Layer 3 of a small transformer language model trained on English Wikipedia (14 layers, counted from 0, width 128).
A neuron's activation on a vector x is GELU(gate . x) times (in . x), where the dot is the dot product.

Input weights of the MLP neurons that the questions are about. A number n stands for n times 0.0012.
n57 gate: 85 110 -203 -235 -83 4 -178 -32 -79 -109 -8 46 128 82 193 193 124 -58 -9 132 -132 -296 -98 14 118 -18 134 74 25 -281 -25 -280 -13 52 -31 396 -251 -13 60 55 -9 47 -92 -133 -99 168 169 -239 192 -52 -49 -171 104 187 -223 76 -159 -26 -60 32 324 55 114 262 37 69 -144 9 -326 117 275 -80 -190 -132 57 28 63 -57 -129 64 77 168 96 304 -76 -220 255 -85 30 25 87 -123 34 215 69 -26 -198 24 41 76 -115 -27 -36 88 21 4 0 161 -107 -187 111 -146 -111 -34 227 46 95 -165 -66 358 -410 -36 -94 71 9 49 -161 76
n66 gate: -27 31 -136 295 -69 160 235 5 -82 123 185 -19 -67 -167 -172 96 102 -42 -80 -171 13 -73 107 0 -338 -82 162 -239 174 -20 26 -85 -303 -46 -5 288 -198 -32 81 61 -86 9 19 -97 -17 -95 32 276 14 140 115 83 99 -4 399 -101 412 -69 155 14 -37 388 -70 -27 9 190 -14 -23 -36 95 102 53 -142 -5 -413 80 148 -165 181 45 -50 83 26 -82 75 -207 -102 158 -40 -275 -9 -152 88 116 -72 218 -183 230 119 -89 -44 28 280 64 182 -62 -82 -23 -13 287 71 -144 -254 -53 90 -33 -207 -248 238 -102 -45 297 -4 52 -206 -9 19 -275
n75 gate: 158 -143 8 149 176 -21 187 164 -150 212 80 204 -134 -82 -107 -262 73 -185 -53 43 -109 50 -12 -160 21 -67 -123 81 51 5 -63 -110 -184 98 0 0 66 70 -188 -12 83 -28 -187 157 -137 4 8 -8 17 -41 59 -48 -188 -32 4 -289 -9 -46 73 -262 115 40 12 122 144 -140 188 -167 124 53 80 112 82 83 263 -4 0 104 21 37 92 67 -122 -26 -293 12 -4 -55 32 -348 -128 108 -255 265 410 -121 -157 -339 126 -187 -69 182 52 -264 146 49 118 -165 133 -156 333 -67 -32 69 -51 209 -160 -115 112 -115 -149 -17 -74 108 -108 -101 -8 51
n76 gate: 294 -73 26 18 103 73 -210 147 4 50 -150 -5 -67 -232 -92 5 98 -18 72 71 -208 23 156 25 329 -124 -49 298 96 109 195 -31 -22 229 27 -47 -36 109 94 70 36 -80 229 -105 -107 114 -42 -218 -14 -158 -9 39 -445 -208 -172 -102 25 -14 9 -264 42 -57 13 -228 197 135 160 234 95 -280 116 -40 164 -87 284 -76 35 -50 153 72 151 23 -130 -379 -243 -189 -49 -70 -45 -9 -14 -14 302 -121 -211 -13 -149 25 -100 84 -328 51 -95 -138 116 22 -87 -214 -65 28 -22 313 -245 -62 -189 -263 153 155 27 233 118 -94 38 83 -147 111 -88 299
n91 gate: -366 -41 -375 191 51 89 -53 297 56 54 14 267 -198 37 -177 15 -154 -214 -43 -62 -392 -137 115 0 109 -134 -34 -87 174 43 89 -141 -118 -40 -178 -51 -117 157 -15 -175 -39 -134 119 -172 -65 179 -125 38 69 68 -298 -151 -58 -197 -240 -157 119 40 -134 -194 -81 67 -142 140 143 234 25 30 142 -146 -25 -205 -144 -203 59 -27 -127 -5 181 140 255 -90 220 78 10 185 244 -50 -164 -153 -103 -355 -33 213 244 34 426 -164 -180 -20 10 -161 -72 353 -24 -211 -9 146 149 -195 111 -47 -120 239 19 227 228 -32 -371 -20 -59 51 -28 326 258 -85 50 -161
n94 gate: 111 26 -471 152 189 79 -197 -77 70 -96 -21 196 85 16 108 376 213 31 188 204 -68 -35 251 -29 109 -18 -241 4 -108 -181 149 52 -42 116 193 12 -151 -235 4 -92 -174 -326 -59 129 -62 100 199 -17 118 -238 -75 -179 151 -4 31 -8 414 -132 -127 -45 -117 51 180 -133 37 48 -13 123 -74 43 -4 25 49 9 62 -315 84 48 -80 -39 173 9 -154 -37 -31 -116 246 -36 -13 132 121 -36 -222 47 -69 -132 87 -61 -36 -76 -106 -67 -77 180 -94 157 33 129 33 -44 -150 333 -200 403 58 64 146 -64 -127 -152 83 -59 -155 -13 -9 -84 67 -170
n134 gate: 13 -95 -9 9 68 248 -53 -19 -60 -81 -105 9 53 -313 -145 338 -347 237 128 -239 -153 237 9 20 -90 9 31 -50 94 44 291 138 -130 -16 -90 200 -196 -27 13 -22 233 -105 174 -108 68 47 -205 97 -4 -121 -91 -146 -200 -26 78 -118 99 145 -232 -326 -69 -39 -48 71 186 258 42 163 -219 -120 -96 74 127 -99 152 -179 -43 -27 92 13 162 123 193 -161 -198 -213 275 114 -172 335 -40 -141 -17 420 -19 -140 142 -165 -94 -120 -332 -147 75 113 -44 4 188 -46 166 23 198 52 83 -22 97 -19 -115 -128 0 28 76 140 50 82 -23 14 -257 -51
n165 gate: -147 -102 -27 14 -84 84 -161 -93 -98 -28 -82 -269 -106 -176 -82 -23 -50 66 -202 -112 5 65 41 16 0 -146 -92 -79 -233 -15 138 -97 -207 -265 -24 9 148 42 277 117 -239 59 157 65 -194 -39 100 -156 -281 -247 -24 -54 -83 -339 -238 -254 109 -155 119 87 -207 0 -99 106 62 -209 111 287 -33 -218 295 -136 -173 -52 -108 -360 247 -141 -86 170 138 -33 147 -20 -72 97 -55 -43 147 -309 -186 88 216 138 104 -146 272 -10 289 53 -5 33 -186 246 87 78 -107 -86 133 19 225 -327 41 141 -62 -59 -180 30 -174 19 290 -126 -145 -90 -118 205 230 173
n169 gate: -9 57 -143 80 -271 90 -14 -5 124 -45 -252 215 -57 59 -322 -45 236 177 -119 61 100 -308 -13 -124 -144 -32 -79 117 205 78 243 -164 -73 -8 175 245 -40 -4 -110 -150 -36 -191 28 -136 -249 19 114 -249 -116 -187 113 133 -84 -94 -119 204 168 113 -187 -60 -147 -22 108 66 -42 488 -37 36 -134 93 -41 -69 76 -189 -260 25 155 -68 -37 -13 -58 -258 -34 -161 188 -66 -100 -173 96 -46 116 37 -13 31 80 267 194 125 -5 -174 -183 -55 -47 90 420 -105 -68 339 152 -14 -66 -4 -92 205 -59 -259 -97 161 81 0 76 176 -71 -13 257 -68 0 -18
n57 in: 0 92 106 -144 -148 90 67 167 74 31 137 106 42 -247 -22 -39 53 -12 61 118 198 -51 11 -229 82 -86 93 88 -198 128 -130 58 105 82 27 -22 74 -137 -73 19 35 4 -283 126 66 -114 56 119 -98 54 123 -146 182 78 -56 30 -186 268 141 16 -48 76 -23 -73 -110 -74 -189 -8 8 -109 -44 212 -74 67 39 47 -34 122 -187 -142 -224 99 -246 -206 -244 46 -209 36 138 111 175 -53 38 -146 -95 -31 -37 156 -98 20 -148 -72 78 16 103 111 -78 -308 4 453 58 217 130 8 70 41 166 104 35 -232 144 12 -95 101 150 -243 116 244
n66 in: 196 114 174 220 -15 180 101 -154 58 29 -36 77 24 77 -132 185 -44 311 -16 -128 -270 -233 108 -90 21 16 85 -100 168 -76 43 -28 -32 -101 99 101 126 -33 -12 20 -8 103 77 162 -58 102 -62 24 -41 110 -91 184 210 -164 8 111 127 165 20 161 -80 -16 -154 217 -4 85 -236 -21 -143 -171 -100 20 -101 132 22 326 71 66 188 20 151 91 -199 -160 -4 -8 307 225 -68 0 106 210 28 258 -147 204 -104 -4 180 -147 -52 88 60 25 -156 -48 -319 -8 -120 50 124 -133 -136 16 -185 -52 -170 -4 115 -29 -237 204 -15 -39 -82 -33 -29 -390
n75 in: -201 133 21 179 20 -99 -78 174 179 99 303 -63 -101 -16 36 -43 46 74 25 228 -4 -166 -67 -166 -64 -39 114 140 -4 28 -12 -34 -95 -20 -13 162 -102 -111 51 201 21 -125 49 -20 -125 40 191 -46 -210 123 -100 -291 -135 16 -144 -286 -132 -60 71 115 -233 108 124 227 4 -263 -84 -267 106 -47 144 87 -36 163 -215 -222 152 56 113 -105 -127 -143 -131 131 110 -34 -246 -205 46 -48 85 58 78 143 329 -88 72 92 -148 -26 67 44 112 272 205 63 126 359 28 -4 -55 20 -96 -108 -412 -135 -118 12 -47 -70 132 106 116 107 220 -70 -158 -320
n76 in: 14 -31 -40 -74 145 116 179 -34 -150 -56 -153 -68 27 -292 21 -19 312 5 73 -213 -126 -51 27 -108 195 126 178 143 151 -96 234 284 71 47 -23 158 83 42 -160 89 -46 -225 -39 -4 201 -5 104 -150 -144 92 -5 62 -128 163 -66 -108 87 -75 -14 -197 -14 184 -143 123 235 280 -248 126 -88 -87 -75 -103 132 37 127 -279 164 -182 -85 77 86 -98 -18 -117 -119 32 235 -326 -73 171 -253 53 152 -128 -34 50 -152 255 -437 180 -253 -118 -19 51 -145 63 -18 24 114 250 -91 403 -408 -126 162 73 87 -60 284 95 -227 -139 -130 -111 -23 80 -24 190
n91 in: -87 97 -137 137 54 271 -281 -5 177 151 9 315 -204 -159 164 -120 39 -364 231 282 103 13 -113 162 -271 -27 267 21 191 179 46 -35 -38 85 76 -117 44 -9 -153 81 -44 -9 14 -78 -8 32 -176 52 106 -128 -148 -47 -149 -25 -5 176 -289 245 86 133 141 56 -124 -100 112 273 -233 -143 163 -13 -14 -210 101 -4 112 99 183 18 235 -44 29 256 321 -168 -223 -290 242 -41 -65 54 -216 74 -51 9 65 78 215 -248 -5 241 190 186 69 13 -160 -22 -135 -195 54 -149 -30 97 -212 -125 -155 -228 18 78 -120 -59 93 -18 -71 0 -22 131 -113 32
n94 in: 93 164 151 13 143 -178 37 59 -83 13 84 104 119 -114 -76 126 -182 -105 404 -145 118 -48 -191 -67 -65 52 -128 -28 79 -76 256 218 -109 -281 -22 78 69 87 -94 121 22 80 -282 172 -331 -131 -22 -161 199 -73 -118 -141 34 -70 -75 -151 -96 52 -186 76 107 0 -209 55 138 150 80 183 -39 43 198 -437 197 314 142 -20 29 -118 -53 -196 -104 105 41 91 -71 56 68 168 -59 -8 -129 -159 79 -132 201 169 -14 -37 18 -75 51 164 -453 -53 -42 8 -107 -226 -102 -53 234 95 -220 -76 12 -36 -171 108 109 -4 -65 153 199 -42 92 194 -4 -9
n134 in: 224 -231 -83 18 72 262 -309 -38 -47 -189 74 -56 18 -157 -182 -14 255 9 -22 -343 -35 -49 13 -154 -153 127 -58 114 129 177 43 147 173 -16 -203 9 40 -23 -53 -39 -54 -26 -28 137 -85 -112 -265 -18 18 -89 55 -65 80 -86 5 -122 114 -63 -18 42 -46 -9 -234 -292 330 259 172 159 125 -196 -50 166 111 118 212 -229 -121 9 60 -172 -54 -46 -120 -361 -129 -76 18 -105 -115 -225 0 42 -394 155 -81 26 57 19 179 -74 79 9 272 109 -180 -83 -128 -41 -77 -18 159 305 -176 -390 234 142 0 -236 -14 97 18 -98 190 -61 -122 87 202 51
n165 in: -118 76 -145 206 -20 -30 5 175 78 22 263 36 63 24 -83 -69 -394 30 55 18 238 -9 -46 -10 151 -255 -68 -290 -82 173 102 382 -33 8 -211 158 145 -236 -148 70 -56 58 45 44 150 -54 96 -80 -56 128 -113 -238 -110 123 -101 -329 242 -104 -100 -205 -71 171 -269 203 153 85 -49 125 77 222 70 -8 -73 220 -113 -60 54 169 -153 122 28 -13 -164 -23 84 34 75 180 -50 -4 -115 94 -194 89 68 -21 -18 204 -18 9 151 101 -76 -130 -164 306 -49 -44 45 26 152 -119 -231 -46 -41 -9 -8 281 216 172 51 -254 64 -153 -173 140 84 -84
n169 in: -153 -40 123 -156 -103 251 -158 -187 -54 28 92 -139 46 0 -61 -180 -92 -19 84 252 -354 -142 -213 79 0 -138 -28 239 81 -176 -275 178 82 121 -38 282 -155 128 219 -95 -28 253 208 0 -178 -216 183 37 241 122 -163 -45 65 -86 -337 -5 335 -119 41 -15 -161 -115 -9 47 -89 -338 73 191 123 47 -19 5 90 -166 181 22 -41 -195 -58 46 -35 72 -122 65 121 173 5 -116 241 192 301 25 -219 -270 50 23 -205 -112 -99 -131 -184 145 -153 -206 -259 -74 0 44 -81 130 -306 -186 28 9 22 75 -201 48 48 -155 -463 -10 -106 27 -24 101 97 -388

Each question shows a token from some text and the vector x that enters the MLP there. A number n stands for n times 0.0093.

",": 70 -157 237 -51 61 67 -108 64 4 -157 11 66 -128 13 -50 -80 -87 -9 100 -5 -87 -139 -209 85 -98 168 -107 -27 -149 132 -97 51 104 -144 -21 -24 78 67 31 -53 -54 -129 93 135 89 -35 -150 69 -77 -1 -76 45 -60 118 110 132 -142 67 77 42 -37 239 56 13 -49 -28 109 -157 120 196 126 143 103 93 -52 -134 102 -97 218 146 -45 -65 -15 215 158 -261 62 -184 -113 14 -123 245 45 -99 53 -46 -33 41 -132 12 213 60 17 -117 -183 24 69 42 -150 20 -31 2 -46 120 134 -145 14 134 -138 -119 -54 -48 95 -76 14 5 -92 -35
The two highest activations, in order: n66, n57

"s": 60 0 221 -27 -69 183 -127 22 -13 -55 -54 195 15 -33 64 -18 -179 90 59 -133 12 -149 -93 69 37 110 38 -35 -155 -19 -58 102 -59 -28 92 -168 98 -220 56 95 -142 77 -77 7 255 -54 -77 -47 -78 -96 80 101 164 277 96 125 -194 242 109 43 -112 66 -110 -166 6 25 28 -120 140 -44 129 67 55 22 30 -62 80 -103 132 145 13 5 -20 47 35 -250 -117 28 -115 38 105 177 54 -78 61 49 -79 -129 -72 -70 287 -60 4 -50 -27 111 79 -42 -103 -70 -32 74 42 147 -29 -81 -83 0 -127 -128 -11 -206 117 -76 76 120 -151 -102
The most active neuron and its activation: n76, at about 0.089

"ie": 132 -192 205 6 -26 2 -83 19 -80 -48 133 124 -91 18 -72 -20 -89 -32 250 -75 19 -176 -99 175 31 54 15 -179 -138 -45 -75 -24 -103 -154 213 -157 163 59 121 -3 -50 139 -164 6 163 -38 -269 124 -157 -28 21 141 121 181 11 104 -68 87 134 76 -130 63 -42 -29 -20 74 12 -112 48 34 27 173 125 41 50 -40 17 47 -125 65 126 139 -8 142 159 -149 -1 63 -48 -15 -86 169 -34 -64 -57 -39 23 -104 -132 37 123 -49 -88 51 -106 147 103 -85 -230 167 -52 -1 -73 102 93 -2 -69 55 95 -67 -33 -106 -156 19 80 196 -154 -187
The most active neuron and its activation: n75, at about 0.31

"E": -27 88 79 -80 -63 64 -64 -74 -269 -85 -34 158 -148 8 121 -80 -145 3 48 -99 -92 -231 47 118 26 77 -69 -106 -163 59 -270 17 9 34 128 -181 10 174 -13 25 2 174 53 -40 89 -185 -398 104 -84 -87 -43 15 157 -56 36 130 -29 56 131 34 -81 -5 -99 -56 -21 29 131 -101 55 181 202 121 -94 31 -88 34 34 31 154 46 51 -44 -102 15 226 -208 53 -1 40 7 -33 -10 62 -137 23 72 83 -71 -112 41 119 136 85 -16 -147 124 126 3 -194 63 30 -133 165 116 -58 -47 7 -16 30 -2 -88 -147 152 98 129 37 -67 -54
The neuron with the highest activation: n165

"ai": 66 -12 222 109 -103 -60 -170 84 63 -85 105 187 -2 -37 61 -29 -51 -11 118 27 41 -70 -159 112 114 87 -67 -234 -42 23 -100 -135 -29 3 -30 -46 168 163 -114 -42 -53 -36 -106 -39 67 -124 -37 79 -94 -1 13 4 -10 271 1 150 -89 3 145 209 -168 14 9 -113 193 21 98 -102 98 55 74 68 84 26 27 -134 -75 -64 -25 124 68 -62 -43 131 106 -91 243 50 -328 108 -39 254 109 -135 74 24 69 -105 -208 44 95 -10 46 -14 -154 -72 134 -76 -228 6 -106 -3 117 90 13 112 8 -54 -52 3 -57 -29 -48 133 78 252 -86 16
The neuron with the highest activation: n57

" due": 105 -96 161 124 20 -88 -11 4 2 79 -90 84 1 -19 -10 54 -150 -175 -88 -147 -61 -97 107 177 95 159 82 -230 -68 81 7 -47 99 -189 294 -187 -35 89 116 -141 -30 32 12 71 106 -63 -155 -70 16 131 230 120 -41 114 -83 134 5 41 72 -42 4 192 77 -241 -30 144 -65 -42 130 16 97 58 -62 120 -2 -98 27 -96 -17 178 134 9 -133 134 74 -108 -57 53 -23 51 -17 26 -109 152 212 65 50 -146 61 67 242 35 202 -29 -126 29 163 63 -29 -137 -47 -69 -22 113 22 -138 59 -25 -112 -8 -181 -3 67 50 200 -4 -126 -5
The neuron with the highest activation: n91

" end": -39 -8 177 88 -87 42 -180 80 -73 -2 51 -28 -19 -16 -19 57 -63 -35 105 -55 -60 20 77 77 205 202 133 25 -94 104 -130 54 50 -82 176 -84 173 -130 -69 -62 -127 22 69 -92 -96 -183 -141 135 -135 -55 35 87 131 86 -51 147 -17 94 42 56 -32 255 -116 -135 150 88 132 -167 -66 -22 147 128 -96 193 39 -22 60 19 6 68 196 -97 -44 58 186 -218 -64 -40 -28 -26 -21 148 33 171 149 98 -272 -99 80 107 172 21 -86 -190 -192 15 107 -53 -175 108 46 -63 -69 106 27 65 -104 -94 -167 -29 51 -101 164 -7 20 95 -2 60
Which three neurons fire most, strongest first? n165, n66, n76

" she": -87 -242 132 94 -174 44 -35 105 24 -90 40 114 58 -82 -106 14 -104 58 113 -43 6 -158 46 101 161 231 -177 -92 -236 78 -69 13 126 -163 73 17 59 -120 76 11 -30 25 66 94 113 -216 -226 44 -12 -91 -56 -16 112 37 156 97 -33 164 45 43 19 90 -69 27 103 281 86 -41 4 59 8 237 -21 -120 -130 -118 156 89 105 155 27 -6 -58 4 162 -203 75 65 19 77 -99 190 0 -126 132 0 36 -108 -125 -6 76 74 -102 31 -90 39 136 80 -148 42 -121 100 -24 -17 153 55 -105 -169 -90 -191 8 -106 66 128 31 99 -118 21
The most active neuron and its activation: n134, at about 5.5

"ered": 149 103 96 -44 -111 -2 -270 -1 -26 10 56 25 10 108 -57 104 3 -29 105 -163 125 -116 -48 108 76 144 131 30 -26 38 -83 -97 -19 -199 60 -25 70 21 -20 -167 -158 140 -61 165 134 -36 -77 54 -148 -38 96 93 76 244 -65 68 -33 194 92 10 -152 67 5 -6 74 80 -10 29 156 171 52 -63 -58 -61 65 -198 -45 -90 131 101 107 -34 113 205 191 -195 29 85 -12 -13 -61 77 110 -154 72 -45 -54 -135 -70 -99 473 77 -26 21 -179 -16 -20 7 94 117 -79 24 85 105 98 -35 -40 92 -76 -5 -90 -115 4 -183 8 75 -69 -13
The neuron with the highest activation: n165

" w": 136 -5 188 -14 -153 43 37 65 -220 -75 -13 -63 -22 56 -76 -25 -70 15 111 -34 32 -171 -143 167 28 125 -77 94 -139 88 -74 -64 58 -29 124 -153 72 -42 51 -145 -161 87 -81 26 56 -108 -229 -36 106 -28 -22 46 73 -72 -32 58 -114 83 243 63 15 -46 -226 -61 179 119 130 -137 24 155 -3 192 82 -33 5 -118 95 -18 161 70 21 -51 1 94 165 -178 31 -5 -28 184 -107 145 -43 -71 52 -12 -58 -41 -84 10 89 -27 -48 17 -218 101 198 -182 -92 -54 -44 -90 34 338 131 -26 -127 -96 -203 125 -18 79 180 -57 -118 -83 -43 20
The neuron with the highest activation: n75

"b": 86 80 148 20 55 15 2 62 -76 -44 77 132 -72 29 174 12 -133 80 121 -164 46 -114 38 89 -76 258 17 -59 -183 148 -137 78 -103 21 28 -64 94 88 -63 4 -18 102 -97 9 134 -10 -80 3 19 92 -17 125 51 77 67 105 -75 220 105 78 -220 81 -186 97 185 -86 67 -182 87 -18 -14 93 111 -1 -63 -323 137 -130 96 108 63 -4 66 180 109 -137 -44 51 -72 -6 11 223 144 -64 14 108 26 -140 -127 -43 224 -29 -40 -50 -32 17 196 -44 -69 101 -228 -90 58 106 15 -78 -124 22 -76 138 11 -135 67 -249 21 -125 -43 -88
The neuron with the highest activation: n134